Layer 7 of a small transformer language model trained on English Wikipedia (12 layers, counted from 0, width 128).
A neuron adds its activation times its output weights to the MLP's output. To switch it off is to set its activation to zero at one token and run the rest of the model.

Output weights of the MLP neurons that the questions are about. A number n stands for (n - 500) times 0.0011.
n2: 441 714 619 733 677 449 322 691 538 567 389 195 611 246 605 541 434 398 503 524 782 152 534 330 355 601 521 489 255 319 460 478 630 502 448 470 211 603 630 622 430 369 186 686 417 741 332 521 547 550 402 535 593 173 540 516 601 306 775 565 463 219 658 604 752 359 399 725 546 511 710 387 431 301 372 545 633 547 581 422 505 507 518 482 443 439 557 333 478 677 513 463 340 475 548 207 430 375 188 492 267 307 772 635 555 690 290 725 563 412 473 335 562 661 518 786 614 568 752 282 458 875 636 869 631 378 251 473
n7: 686 635 315 546 710 561 461 569 422 448 601 640 421 468 606 505 495 414 448 427 438 747 447 248 168 524 513 304 549 427 343 567 371 471 594 539 690 654 349 506 738 566 339 600 303 532 575 364 656 588 445 434 454 438 336 399 479 588 657 465 559 564 498 410 401 667 545 560 346 663 577 566 716 632 177 587 399 510 495 571 510 531 579 522 729 476 529 480 725 405 491 417 203 610 570 526 538 441 306 440 548 395 724 599 393 621 574 469 635 472 368 318 554 439 619 423 549 512 502 334 374 475 322 505 547 418 511 577
n42: 493 453 789 462 305 630 391 356 441 639 325 463 502 214 533 446 547 420 554 654 232 747 718 464 440 517 569 550 401 544 557 509 491 464 294 177 496 450 608 589 341 569 692 499 530 632 561 314 513 638 516 401 471 481 710 658 620 520 506 495 688 650 513 637 731 574 424 366 569 718 485 401 380 582 398 343 711 671 623 490 638 558 366 421 410 484 496 291 448 591 689 339 453 377 472 373 449 253 724 444 452 519 427 537 604 191 553 530 426 473 497 526 301 522 501 512 419 440 558 712 546 466 483 601 715 637 294 535
n90: 377 681 635 508 409 591 684 473 445 527 480 582 292 516 528 647 510 553 525 754 435 658 654 294 472 495 518 219 379 330 354 496 733 565 832 528 584 704 521 482 617 497 600 381 388 522 518 453 485 501 598 336 395 530 505 398 377 603 542 525 422 446 530 399 706 523 570 532 417 373 501 433 359 484 520 635 688 580 426 354 299 516 586 494 510 476 445 505 677 565 295 400 485 612 628 357 474 372 458 645 515 641 433 415 517 269 372 446 631 382 478 394 440 562 523 398 685 530 517 468 587 664 227 411 296 633 465 575
n116: 766 598 459 383 583 383 631 431 623 527 259 705 501 441 536 504 466 632 453 351 686 544 431 494 490 640 348 672 615 497 617 485 294 443 195 99 583 239 617 525 586 385 549 520 494 583 621 903 474 351 470 405 575 599 607 452 359 370 633 409 468 475 750 635 482 569 496 574 464 189 603 443 703 480 430 589 419 491 556 440 436 638 610 571 620 553 325 348 235 502 593 405 566 615 364 349 451 678 496 522 734 106 441 471 699 308 507 582 708 385 566 454 561 329 389 643 627 441 567 525 505 556 168 293 583 717 173 683
n160: 507 610 509 369 365 571 354 513 488 544 488 382 727 573 673 480 490 620 598 561 596 462 281 606 462 460 638 445 508 565 507 443 598 734 548 547 510 447 464 553 554 563 597 535 370 445 580 500 702 512 389 436 525 444 507 289 499 586 605 353 381 600 353 612 802 610 390 487 480 368 500 607 494 514 784 665 587 525 555 615 302 583 631 409 530 623 387 389 453 584 437 438 405 649 319 593 318 420 467 392 496 482 491 430 520 435 430 442 380 532 604 382 481 543 502 480 485 661 631 342 439 425 480 337 358 417 653 401
n196: 615 775 454 425 577 634 202 478 584 523 409 627 305 405 468 489 555 621 239 630 642 579 528 510 433 616 832 468 643 449 540 535 426 348 700 488 376 466 567 490 615 345 325 450 675 486 377 335 433 535 577 416 701 326 546 316 615 534 538 498 431 545 779 555 516 638 320 606 411 307 329 282 601 381 497 501 662 368 586 568 618 377 401 446 466 513 677 564 480 401 450 539 499 585 302 250 519 908 685 414 427 545 686 573 671 287 311 362 416 617 537 501 412 567 405 942 434 654 321 551 122 689 438 339 486 491 609 443
n206: 700 425 429 294 536 407 420 451 639 453 478 375 702 705 250 556 589 417 280 615 504 664 615 557 333 562 449 587 454 466 733 262 486 595 639 563 212 625 488 855 648 324 828 403 702 558 453 568 391 560 521 255 600 348 646 623 517 446 469 719 772 442 545 714 451 599 417 439 293 164 581 458 475 390 404 403 617 522 586 423 435 503 454 510 622 397 585 438 449 418 157 369 619 605 583 554 531 509 421 329 168 600 306 483 612 244 476 837 601 520 307 456 485 523 202 710 381 364 616 449 625 549 507 362 759 416 308 503
n237: 375 335 561 643 690 563 471 738 389 562 401 640 534 389 471 631 522 287 426 202 552 421 535 637 571 643 573 578 212 488 393 464 620 425 512 590 529 393 548 809 421 659 752 587 318 499 729 324 508 347 364 419 441 504 532 670 518 405 505 634 502 517 487 393 814 535 480 427 303 425 631 633 401 490 583 376 486 632 369 393 589 459 691 497 410 429 557 481 527 479 683 569 516 574 487 487 331 494 670 350 609 369 438 567 561 527 505 509 788 358 756 370 301 289 365 267 501 619 357 470 542 466 448 437 357 581 448 460
n290: 344 640 504 445 486 698 494 694 368 287 322 308 543 401 293 157 553 507 555 495 453 315 385 561 830 529 484 622 421 166 312 550 404 440 205 509 532 731 570 535 747 498 473 452 528 547 525 470 623 549 700 346 429 356 473 579 613 480 362 666 371 503 401 51 521 606 659 627 610 770 458 451 480 623 458 637 389 473 324 350 460 503 638 514 444 488 752 623 538 611 579 531 299 442 322 680 635 648 652 559 319 601 219 949 375 493 319 582 413 305 637 633 773 524 298 306 607 464 486 613 536 305 457 994 439 637 498 517
n345: 156 566 497 439 586 619 844 485 571 576 581 441 561 453 444 379 855 447 400 337 534 471 448 560 428 438 453 266 397 766 172 589 338 585 531 421 418 453 410 488 453 559 673 686 333 638 489 424 770 633 491 435 868 616 561 375 710 180 558 634 552 486 503 620 360 807 524 452 368 597 598 592 584 291 303 505 189 354 228 460 903 722 743 531 491 483 441 423 541 651 512 349 432 380 581 591 455 430 375 555 318 718 512 670 267 446 349 445 700 472 540 457 426 575 611 635 480 346 423 694 358 583 271 495 406 620 331 433
n369: 309 557 443 729 675 843 583 821 230 659 562 625 511 404 519 324 318 312 301 599 565 857 608 488 483 489 521 579 612 659 519 452 468 317 404 506 882 563 447 791 708 816 413 273 383 422 449 687 435 395 543 568 246 676 418 613 452 354 484 341 724 455 460 439 453 113 480 375 698 468 385 304 532 576 515 611 646 583 483 487 511 507 382 632 655 411 380 386 612 377 470 267 501 154 699 455 535 423 280 395 241 908 500 677 551 241 596 435 430 97 587 765 525 515 410 449 339 553 253 398 567 451 464 530 759 648 605 349
n375: 685 447 175 391 517 523 508 683 481 488 447 475 361 583 422 516 536 400 409 791 496 541 487 472 553 571 418 583 611 546 492 603 363 362 695 253 467 470 841 623 425 638 503 613 211 555 675 531 475 443 603 637 701 593 493 515 489 377 578 529 382 371 409 322 554 458 580 271 541 616 367 641 271 437 287 624 387 726 479 519 267 430 654 594 529 518 516 449 552 366 338 512 410 670 613 440 586 406 601 802 405 417 699 508 576 451 386 577 404 553 315 646 449 487 471 431 583 346 447 436 547 477 460 532 573 586 635 585
n377: 555 463 775 381 475 468 681 498 580 437 290 420 518 654 704 463 354 612 397 464 684 502 338 489 538 641 567 554 514 271 499 483 349 435 452 670 489 466 567 297 357 504 540 352 511 477 485 709 569 453 411 369 398 605 595 528 743 477 499 693 503 662 404 436 412 522 642 603 532 703 392 538 421 368 476 424 449 560 572 576 398 457 536 588 527 561 526 607 408 581 712 640 435 372 501 578 517 501 251 349 679 558 514 501 523 419 323 528 574 425 482 278 661 400 556 503 528 586 281 396 422 336 375 504 467 687 433 432
n447: 159 371 366 522 371 542 494 526 519 312 305 570 453 423 605 334 427 599 388 438 654 646 471 207 474 521 592 375 631 393 540 593 606 379 544 823 581 478 524 301 504 531 320 485 510 497 308 468 625 415 470 442 646 549 591 652 501 759 455 541 667 670 429 458 519 416 462 387 415 722 369 294 716 526 549 578 698 839 596 484 289 544 471 524 519 246 407 440 392 531 482 476 352 469 382 701 451 277 375 613 558 761 617 462 555 462 402 184 337 455 523 680 584 562 668 761 469 422 752 616 447 413 569 417 501 482 596 547
n505: 552 435 495 563 453 484 456 555 362 475 556 596 670 651 382 477 512 482 650 488 401 505 827 579 507 551 591 485 587 521 535 438 669 486 431 508 498 405 533 564 424 508 517 592 477 559 587 615 464 602 287 498 328 452 377 529 768 586 407 613 449 518 548 671 486 482 462 351 444 483 520 600 560 438 403 521 293 434 510 337 517 540 481 462 559 392 343 551 435 578 534 527 620 544 428 401 438 590 438 462 592 528 456 469 603 705 487 551 549 546 378 437 628 506 391 316 369 540 452 455 455 549 595 491 298 414 492 421

Each question names a token from some text and the token that comes next. It shows the activations a of the neurons there, in the order above. A number n stands for (n - 500) times 0.0069.

Then comes g, the gradient of the next token's log-probability with respect to the MLP's output, scaled to length 1. A neuron's effect is roughly proportional to its activation times (output weights . g). A number n stands for (n - 500) times 0.0007.

",", then "54"
a: 481 492 540 477 495 478 499 497 477 649 508 493 568 482 475 483
g: 595 550 440 647 398 260 288 585 448 466 173 610 456 382 497 539 569 317 497 547 253 505 420 576 363 697 563 696 460 531 651 428 548 689 661 284 549 561 453 614 232 391 575 549 613 498 420 442 424 446 487 473 614 693 557 629 646 569 425 679 582 668 912 402 633 580 422 377 292 468 521 247 642 364 200 534 520 316 462 510 424 690 289 387 391 420 362 648 551 738 540 470 606 460 706 610 368 499 341 599 446 358 462 496 652 500 421 498 437 583 508 591 628 359 647 557 478 516 629 511 648 544 351 561 461 319 475 490
Which neuron, switched off, raises the next token's probability most? n290

"\n", then "-"
a: 492 479 476 481 784 477 476 500 479 532 488 491 544 478 489 475
g: 377 699 574 315 758 580 509 588 475 536 512 461 436 537 424 457 423 717 780 494 630 640 511 439 347 607 538 514 628 463 647 596 143 420 622 740 442 297 500 357 741 615 403 558 463 500 465 668 340 700 480 530 421 424 439 456 596 337 581 489 477 469 580 583 462 260 538 536 709 385 368 379 596 481 587 416 687 463 468 666 383 611 349 613 659 540 608 544 300 413 388 308 503 663 379 229 404 575 709 525 442 531 505 360 382 222 577 452 564 593 731 556 432 222 434 604 582 289 363 620 448 649 405 411 568 441 530 337
Which neuron, switched off, lowers the next token's probability most? n116

" en", then "jo"
a: 500 548 492 637 500 475 483 481 500 499 500 484 501 475 750 478
g: 403 390 525 430 669 552 530 551 587 458 341 568 667 561 466 749 496 635 359 372 409 62 467 353 469 321 671 558 605 500 465 478 593 616 389 659 813 584 476 426 704 617 454 548 728 589 662 473 564 456 580 639 520 414 577 426 368 252 450 699 639 506 511 424 453 605 518 318 618 567 539 632 527 382 611 240 630 576 357 532 475 524 608 630 582 467 242 654 518 401 508 623 666 365 637 352 328 590 530 422 401 471 738 509 548 335 610 233 422 502 385 355 419 622 350 592 424 430 223 490 544 271 312 577 426 547 547 467
Which neuron, switched off, lowers the next token's probability most? n447

" 10", then "–"
a: 485 687 492 476 500 483 494 496 478 494 500 496 490 497 492 476
g: 496 308 537 359 318 356 133 479 477 407 245 623 487 351 486 624 629 645 543 378 314 476 358 606 535 373 562 434 469 521 495 646 545 550 311 311 575 645 482 492 515 699 527 606 645 761 417 479 477 425 392 523 567 467 661 558 610 675 332 572 413 541 612 616 601 641 252 220 599 551 583 602 570 402 307 426 566 554 547 518 347 538 487 591 652 339 491 578 467 724 650 493 584 414 589 517 354 653 494 305 309 600 690 618 411 345 506 302 679 634 653 395 443 396 618 640 407 588 310 655 505 275 476 769 535 596 323 452
Which neuron, switched off, raises the next token's probability most? n7

"et", then " Center"
a: 500 487 499 633 497 538 500 759 475 500 499 492 493 500 484 488
g: 438 586 533 353 235 455 491 509 252 449 506 476 463 536 495 399 555 463 450 441 388 621 490 546 484 654 720 609 694 429 570 342 396 444 760 522 589 661 410 655 537 390 659 598 376 390 438 511 255 388 640 251 429 776 421 375 558 478 455 603 418 292 365 479 674 632 519 585 585 327 348 488 369 553 305 691 244 290 668 492 526 384 628 381 282 374 447 455 399 424 539 501 621 520 597 467 477 321 553 644 476 427 474 511 543 587 378 905 633 493 394 492 679 582 679 471 370 659 608 636 326 636 490 661 710 450 590 681
Which neuron, switched off, lowers the next token's probability most? n206

"ros", then " at"
a: 492 476 483 498 498 489 496 488 497 500 497 488 500 500 496 547
g: 558 398 594 357 461 738 695 306 693 370 744 356 364 297 597 609 644 724 471 244 470 540 468 431 344 682 455 400 628 510 572 777 521 624 643 359 593 397 408 312 733 394 539 480 547 394 585 393 535 508 495 599 581 549 347 364 348 467 316 403 725 413 416 619 469 411 544 504 462 647 303 477 457 649 622 666 623 630 617 553 737 414 439 305 296 410 496 459 717 486 528 559 397 328 279 275 543 505 395 709 504 458 498 361 592 483 504 347 557 504 480 448 406 617 386 622 489 474 311 261 718 591 481 479 648 569 526 668
Which neuron, switched off, raises the next token's probability most? n505

" their", then " number"
a: 499 477 492 495 487 485 480 500 794 484 478 500 711 482 479 478
g: 667 310 848 638 295 457 340 427 439 584 688 552 601 393 502 542 459 341 648 449 683 534 455 469 543 486 452 447 389 557 425 608 548 659 460 532 367 484 586 601 206 577 422 380 659 336 608 389 613 603 550 534 289 250 567 589 580 687 461 677 719 401 521 442 405 425 588 625 700 492 430 492 320 359 700 622 599 402 457 306 517 370 594 455 316 473 623 608 430 454 422 661 594 590 557 418 261 395 466 692 409 292 730 633 451 497 267 408 399 486 552 497 614 439 540 388 575 621 669 628 394 96 500 393 530 549 444 658
Which neuron, switched off, lowers the next token's probability most? n237

" as", then " well"
a: 486 485 477 690 500 570 476 492 499 501 479 500 655 476 496 479
g: 392 391 313 426 536 411 407 648 535 481 655 487 507 397 458 520 256 388 662 479 486 374 412 570 680 547 417 707 390 565 538 280 510 559 574 576 609 746 260 461 572 483 590 353 520 426 567 629 535 207 605 314 623 330 447 462 604 465 404 519 453 448 726 612 538 469 614 367 558 504 594 490 691 340 286 523 569 517 376 716 286 558 436 626 497 379 395 520 277 461 375 302 631 870 566 562 603 419 435 325 350 383 772 416 335 627 616 690 574 612 626 410 683 455 599 334 522 559 667 655 600 670 601 571 387 351 322 437
Which neuron, switched off, raises the next token's probability most? n90

"–", then "87"
a: 489 494 481 481 499 491 876 489 481 493 513 487 476 491 500 482
g: 702 661 444 360 217 638 495 556 501 437 547 415 826 424 600 514 492 331 407 662 646 528 741 450 415 734 401 477 564 470 625 286 513 393 489 420 358 580 525 563 448 449 201 442 640 594 376 347 530 311 706 594 395 531 424 565 331 626 559 695 505 621 648 376 522 480 665 508 838 497 367 289 618 237 406 561 632 529 500 334 651 737 510 409 547 518 390 729 365 591 376 553 398 428 415 424 687 424 428 553 408 314 404 492 462 426 432 734 324 517 604 499 558 391 432 329 391 492 425 511 453 557 657 421 555 416 637 725
Which neuron, switched off, lowers the next token's probability most? n196

"le", then " in"
a: 500 617 480 613 476 481 495 499 490 489 475 499 489 498 496 475
g: 584 667 474 350 552 504 300 243 536 472 373 468 344 511 527 459 493 639 673 444 572 714 384 266 307 443 431 445 554 571 615 499 645 664 672 517 550 784 362 368 644 431 428 590 281 529 661 400 574 658 556 704 783 493 446 318 779 815 617 473 611 475 486 569 454 462 490 348 488 507 695 540 587 589 524 527 543 334 427 615 285 708 420 406 591 449 675 302 647 346 391 579 449 236 454 547 475 439 415 696 447 445 598 421 394 257 554 595 568 515 415 415 488 595 449 485 436 362 336 311 488 483 541 230 397 545 706 591
Which neuron, switched off, lowers the next token's probability most? n7

"iment", then "al"
a: 500 478 492 478 500 662 500 476 538 500 493 500 499 500 483 641
g: 370 398 438 449 502 314 446 819 457 522 420 404 590 515 506 432 461 458 425 580 371 551 469 418 353 524 825 611 751 465 319 323 547 445 482 618 572 424 633 605 441 459 425 289 492 375 298 523 395 383 350 320 713 440 682 482 872 270 651 536 500 402 618 729 588 911 521 540 339 421 574 402 484 660 497 392 439 435 386 474 658 429 442 382 421 643 584 377 433 414 512 700 700 519 524 541 414 661 486 255 370 551 503 413 621 532 688 407 386 616 431 591 490 425 588 558 548 325 454 797 442 571 537 583 578 302 533 549
Which neuron, switched off, lowers the next token's probability most? n505

" sent", then "iment"
a: 500 480 491 483 491 599 499 491 649 500 500 499 478 495 535 496
g: 415 619 379 489 596 489 622 456 328 343 439 394 517 572 174 439 459 453 488 368 692 392 545 462 420 737 435 502 494 467 386 245 631 604 466 421 224 428 361 403 471 559 640 752 727 604 541 317 511 439 640 421 727 461 768 639 771 505 700 562 596 430 431 354 630 479 497 507 614 398 396 526 527 249 365 411 395 317 472 669 403 426 500 589 469 633 498 468 604 354 614 622 456 639 559 481 439 660 562 257 335 613 237 414 674 595 516 496 632 571 398 488 261 682 547 550 310 457 484 735 551 354 541 648 596 665 604 441
Which neuron, switched off, lowers the next token's probability most? n237

"\n\n", then "Ph"
a: 477 475 475 476 477 481 494 492 489 575 478 719 518 478 491 519
g: 363 627 471 500 341 719 614 833 387 544 580 664 512 431 339 586 512 385 599 339 398 581 434 428 658 438 397 507 678 334 702 707 656 493 244 534 570 501 328 569 391 395 609 592 493 320 516 566 339 341 591 528 313 514 569 505 607 286 873 673 568 433 539 638 569 596 261 617 493 347 668 422 591 420 324 502 499 535 554 709 760 320 461 593 393 316 516 653 331 496 305 371 423 591 458 570 513 467 330 421 495 432 466 521 454 583 528 356 439 313 481 524 493 579 473 539 574 484 444 444 757 343 473 669 725 531 235 549
Which neuron, switched off, lowers the next token's probability most? n369

"bu", then "n"
a: 500 476 500 486 500 476 493 477 495 500 497 485 495 500 485 573
g: 393 495 738 493 494 227 607 567 552 557 644 415 492 605 479 563 539 489 673 619 362 381 428 509 464 576 515 240 541 622 484 625 458 597 641 504 493 478 693 451 530 536 489 426 435 230 454 538 772 663 432 615 513 573 531 657 461 685 256 579 431 417 540 579 491 464 356 488 315 659 533 444 212 523 806 372 533 489 395 433 592 303 208 447 604 420 524 262 425 430 614 545 595 403 390 465 473 672 483 484 540 570 629 474 481 423 533 528 273 484 688 581 438 203 458 120 388 562 341 577 411 611 498 473 761 769 672 618
Which two neurons, each switched off alone, lower its probability most, in order? n7, n206

" Alliance", then " League"
a: 499 496 475 497 488 687 496 499 480 481 498 499 497 491 475 476
g: 370 577 471 562 552 478 790 657 615 763 439 673 575 465 568 802 380 308 664 383 476 183 577 524 453 423 610 522 530 352 668 805 448 452 426 411 543 505 467 510 625 520 180 566 539 429 301 296 127 349 288 544 460 368 648 596 323 535 421 436 502 658 422 581 379 529 598 552 647 533 690 594 388 707 499 494 387 440 434 491 628 761 396 457 605 501 494 373 458 560 516 480 353 328 435 423 530 304 486 408 520 495 438 541 441 697 624 623 538 516 517 375 424 457 632 465 161 553 449 628 534 559 575 616 516 448 703 407
Which neuron, switched off, raises the next token's probability most? n160

" Part", then "ick"
a: 496 497 475 485 491 789 488 497 479 500 500 500 476 496 610 476
g: 711 328 443 440 260 367 378 266 422 344 523 491 628 551 556 642 605 385 447 514 635 851 644 490 349 672 507 526 462 529 508 349 569 351 366 622 169 599 402 548 410 540 365 463 369 650 306 396 443 436 391 427 521 468 538 538 491 624 551 333 394 578 440 378 452 281 591 742 495 663 728 526 458 452 546 451 485 565 433 436 597 420 464 805 521 671 466 296 390 536 429 801 573 505 452 651 414 536 560 491 509 575 486 473 490 550 355 134 540 373 613 481 571 514 501 411 635 764 682 568 501 501 873 469 472 604 577 394
Which neuron, switched off, lowers the next token's probability most? n447

" end", then ","
a: 487 656 500 481 500 498 480 476 478 478 476 500 476 489 496 574
g: 362 817 321 446 567 661 729 343 606 474 578 407 557 476 541 515 681 535 605 409 435 651 400 489 432 627 448 354 380 398 488 489 321 279 844 400 362 523 676 446 540 510 234 698 422 297 669 269 587 519 411 410 524 529 682 563 449 402 496 526 537 511 431 421 353 562 564 526 507 638 439 469 505 415 594 473 514 538 623 414 645 451 568 441 633 645 558 180 691 511 704 582 344 317 313 518 522 665 613 614 521 380 278 457 475 631 287 506 515 477 496 485 622 479 433 633 445 369 462 158 711 472 534 774 545 437 365 701
Which neuron, switched off, raises the next token's probability most? n505

" inc", then "lin"
a: 499 502 500 498 500 563 481 496 497 497 500 492 497 516 498 475
g: 529 520 392 601 532 561 704 642 442 491 673 586 622 401 369 374 332 276 459 739 422 525 557 606 475 614 541 424 410 276 615 520 493 494 605 540 558 359 630 507 657 585 417 730 466 332 479 430 711 629 821 675 441 590 27 350 477 530 379 583 515 719 508 334 605 293 676 478 701 312 509 427 450 426 359 620 636 498 681 399 559 510 544 366 547 415 598 712 351 483 485 404 511 498 741 528 552 430 656 334 532 318 480 710 528 548 483 526 296 365 337 429 461 392 561 487 611 310 469 557 280 331 420 358 591 570 453 503
Which neuron, switched off, raises the next token's probability most? n160

" many", then " inst"
a: 500 476 486 476 489 705 498 498 755 479 495 487 538 525 475 483
g: 450 493 525 643 649 464 458 662 318 564 449 420 775 667 388 442 509 636 559 544 644 396 312 279 528 271 427 610 714 484 390 351 417 284 463 581 541 500 418 310 330 393 556 398 491 373 504 802 340 366 523 226 550 531 714 441 560 541 442 487 396 462 478 741 459 831 524 445 572 464 490 505 622 679 420 563 522 584 515 601 452 468 435 750 619 572 541 452 463 485 314 252 612 436 661 414 569 536 593 595 545 505 455 45 224 495 705 551 569 530 511 575 365 395 499 339 615 594 599 601 448 604 450 748 521 466 429 426
Which neuron, switched off, raises the next token's probability most? n237

" was", then " uns"
a: 500 489 478 537 498 699 475 500 479 484 477 478 742 496 476 492
g: 170 509 270 518 403 665 549 616 731 134 542 444 598 520 550 473 612 802 357 309 651 481 395 544 471 520 664 421 672 530 591 341 442 598 575 586 601 314 854 386 389 353 754 547 419 397 368 633 477 701 474 607 438 495 377 452 264 546 483 772 355 460 589 503 427 437 386 321 595 707 550 456 590 522 535 517 531 452 565 380 508 766 421 470 500 607 407 425 685 470 593 550 652 632 343 584 623 399 469 306 539 631 331 523 324 488 553 364 502 490 593 516 494 333 478 600 420 524 241 408 656 421 426 601 393 419 545 544
Which neuron, switched off, raises the next token's probability most? n375

" at", then " U"
a: 500 509 475 478 493 476 492 498 480 490 499 496 708 486 500 491
g: 555 461 278 450 438 504 654 408 408 563 258 302 279 571 758 375 607 513 606 239 460 648 595 398 845 663 365 473 595 655 484 735 234 387 603 395 460 456 510 546 596 420 480 555 360 494 565 524 504 547 510 666 247 517 404 636 602 351 460 754 585 496 526 408 655 569 550 473 524 447 257 750 691 495 488 614 375 429 630 505 545 470 545 311 452 435 698 367 685 466 432 399 449 493 578 399 617 633 520 523 539 627 712 461 509 369 596 597 473 426 549 528 330 358 286 425 485 542 564 412 642 607 67 489 494 461 642 402
Which neuron, switched off, lowers the next token's probability most? n375

"shi", then "ng"
a: 500 534 497 493 487 477 479 500 499 500 475 489 522 552 500 476
g: 497 318 563 458 648 385 438 387 625 366 676 273 718 557 655 351 577 620 493 441 464 662 243 648 517 640 648 506 263 562 255 370 421 664 771 492 510 686 563 577 458 566 623 481 292 587 215 531 413 636 549 432 284 675 571 487 659 491 294 428 305 373 686 596 535 396 455 407 673 584 246 512 369 397 323 540 481 485 533 527 496 479 545 544 473 482 401 347 409 493 667 400 683 702 334 352 708 621 442 515 679 560 598 641 498 476 382 619 463 558 342 437 534 364 692 454 233 723 576 480 533 598 375 539 430 548 383 586
Which neuron, switched off, lowers the next token's probability most? n377

"tor", then "y"
a: 500 483 489 492 497 477 498 497 484 498 496 500 491 493 499 561
g: 495 390 632 311 462 501 495 615 349 366 378 245 438 602 599 469 491 278 273 401 723 655 595 330 441 676 447 858 612 499 476 356 501 422 596 691 281 509 492 554 573 346 598 608 648 534 597 547 389 378 362 613 440 544 729 645 721 577 412 691 527 494 487 345 460 409 498 514 564 664 509 474 479 317 245 648 526 488 421 593 521 647 573 696 678 413 445 476 298 459 473 511 576 694 340 379 424 530 638 281 361 483 475 415 610 429 393 347 661 667 463 163 298 482 516 498 344 750 501 593 523 491 574 448 712 540 621 469
Which neuron, switched off, lowers the next token's probability most? n505

"ser", then "va"
a: 976 489 479 491 499 493 498 496 500 500 492 499 495 495 500 874
g: 422 328 566 697 587 443 771 713 482 528 616 546 351 471 690 529 539 431 568 493 373 206 393 456 325 458 450 841 327 503 313 495 363 562 256 442 613 393 354 743 445 324 503 389 459 429 333 360 581 329 523 462 433 381 689 350 652 568 468 587 411 548 539 740 662 477 641 611 468 390 379 434 464 580 349 632 572 473 389 331 471 349 442 492 480 411 655 554 352 644 354 685 700 570 569 385 503 518 468 551 410 486 405 537 207 520 473 826 645 555 498 614 782 654 406 605 486 569 655 332 549 635 487 352 604 469 542 552
Which neuron, switched off, lowers the next token's probability most? n2

"s", then " to"
a: 478 476 478 475 477 634 498 498 494 499 517 496 477 485 484 482
g: 555 494 366 456 555 593 567 511 480 558 618 813 477 427 420 648 468 545 512 443 700 479 687 496 730 707 390 443 735 532 615 477 505 443 356 516 334 226 596 718 222 444 490 553 358 585 565 541 349 469 806 418 452 533 421 375 393 489 533 588 473 512 484 692 597 490 449 243 475 477 521 298 422 487 473 591 620 445 524 303 902 718 434 515 284 660 305 442 448 585 400 620 296 540 401 363 550 443 471 550 591 322 645 525 621 550 700 736 560 351 493 472 424 469 296 481 615 231 404 493 373 433 587 611 254 495 496 491
Which neuron, switched off, raises the next token's probability most? n160

" support", then "."
a: 499 486 475 548 491 686 500 487 494 496 499 496 483 477 488 485
g: 683 467 342 559 395 649 415 499 439 482 427 532 505 417 548 584 444 539 399 687 324 355 432 375 441 600 567 332 656 298 473 814 797 591 641 406 654 358 572 396 654 444 340 558 658 461 533 309 621 697 449 610 515 529 498 392 395 481 383 391 503 434 574 493 458 409 578 814 503 639 595 289 520 598 654 481 477 626 499 400 395 434 478 401 419 392 449 618 488 649 380 557 233 267 484 489 458 455 644 590 634 557 410 381 514 500 151 492 541 413 712 744 743 560 221 592 678 653 360 377 500 623 449 460 539 623 211 531
Which neuron, switched off, lowers the next token's probability most? n90

" Al", then "ame"
a: 496 493 475 500 487 487 492 500 481 500 485 500 490 497 498 677
g: 408 435 659 576 252 425 444 376 524 505 382 501 479 685 389 599 515 344 472 248 457 737 661 475 583 434 643 544 643 544 593 338 466 320 434 578 419 437 451 705 395 583 505 690 406 457 470 213 607 373 567 413 755 543 565 438 711 583 569 484 383 594 713 448 139 518 498 549 337 652 528 736 341 677 390 420 556 489 558 406 466 592 481 721 452 549 318 293 573 373 527 469 604 499 402 607 496 703 569 320 686 669 561 420 385 643 466 198 421 411 433 459 438 383 480 307 579 596 532 439 352 638 527 489 477 651 845 564
Which neuron, switched off, lowers the next token's probability most? n505

" of", then " Sant"
a: 489 491 485 493 495 479 554 498 479 496 498 499 639 492 479 691
g: 385 542 572 384 562 371 404 545 532 662 659 586 402 411 578 656 459 502 563 574 465 569 896 479 599 615 560 365 515 698 374 541 603 721 528 470 475 554 369 443 309 481 535 565 500 531 523 528 633 418 433 391 481 361 448 472 296 797 251 519 356 409 710 521 491 545 469 233 301 549 585 402 595 479 363 504 630 725 447 295 416 497 648 252 578 748 359 279 514 612 406 456 584 611 264 593 448 506 638 372 518 430 342 437 433 223 480 500 683 428 350 544 623 544 605 567 378 719 408 271 683 344 561 546 605 378 696 650
Which neuron, switched off, lowers the next token's probability most? n505

"tle", then " and"
a: 485 482 482 489 496 481 499 480 495 498 480 500 476 500 495 508
g: 404 535 568 435 590 598 693 227 574 504 517 506 545 620 522 405 506 459 418 530 312 536 306 331 418 505 549 507 552 709 662 885 657 508 475 139 539 521 619 467 540 475 518 441 335 463 447 354 417 634 348 580 324 572 293 673 190 487 392 415 481 559 446 574 325 487 495 394 461 568 683 561 498 533 813 553 634 527 605 417 279 485 558 511 532 483 303 607 499 731 517 612 402 351 529 806 395 380 451 576 601 598 462 410 520 396 746 602 498 462 503 598 352 456 347 434 850 323 537 523 559 526 349 409 294 618 643 508
Which neuron, switched off, lowers the next token's probability most? n2

" Tom", then " Mc"
a: 500 480 683 484 499 476 480 498 495 500 488 478 483 475 478 491
g: 533 556 534 373 408 695 609 305 533 387 467 547 345 446 510 552 570 621 500 492 384 489 423 544 411 611 274 371 632 557 464 858 348 463 524 367 473 374 630 598 259 459 455 604 602 652 484 492 339 392 380 703 202 528 321 509 298 660 566 515 716 551 339 394 805 507 340 425 478 437 529 433 269 323 659 504 412 758 547 491 606 534 264 429 488 459 800 446 430 397 655 720 331 513 471 432 560 285 609 724 647 617 490 654 578 427 497 285 446 572 452 505 373 599 428 566 606 498 367 508 724 474 521 715 584 456 546 600
Which neuron, switched off, lowers the next token's probability most? n42

" acc", then "usa"
a: 500 510 485 542 499 494 496 494 495 495 496 479 477 477 479 481
g: 276 452 620 697 554 499 393 469 497 607 835 579 763 380 648 610 475 453 466 526 467 310 614 454 517 415 614 397 275 343 537 445 611 620 558 443 346 541 598 641 699 369 477 591 711 351 596 321 453 522 375 337 544 494 640 526 534 363 289 263 459 548 374 627 449 405 569 662 595 419 522 588 477 574 466 541 519 699 561 434 427 410 307 470 318 394 250 473 407 607 495 442 358 325 479 486 377 753 407 890 639 539 414 567 503 633 444 610 313 704 291 492 408 756 770 497 465 619 415 445 509 416 594 586 478 526 301 499
Which neuron, switched off, lowers the next token's probability most? n375

" was", then " rein"
a: 500 477 483 510 500 625 483 500 482 475 503 492 709 495 496 492
g: 295 503 365 464 413 425 379 385 773 372 410 232 482 488 345 593 472 722 465 353 610 363 509 453 352 621 353 805 866 432 590 580 528 401 481 485 218 431 672 257 448 589 673 344 496 537 673 582 478 556 462 463 529 487 616 495 294 425 623 773 446 508 662 514 613 536 501 265 597 608 686 434 472 452 538 356 664 595 454 575 364 482 379 613 715 618 544 366 475 545 511 635 610 554 678 448 539 351 560 602 568 602 328 277 508 497 510 624 681 362 502 438 351 381 408 547 363 453 679 502 716 400 375 703 493 426 381 370
Which neuron, switched off, lowers the next token's probability most? n375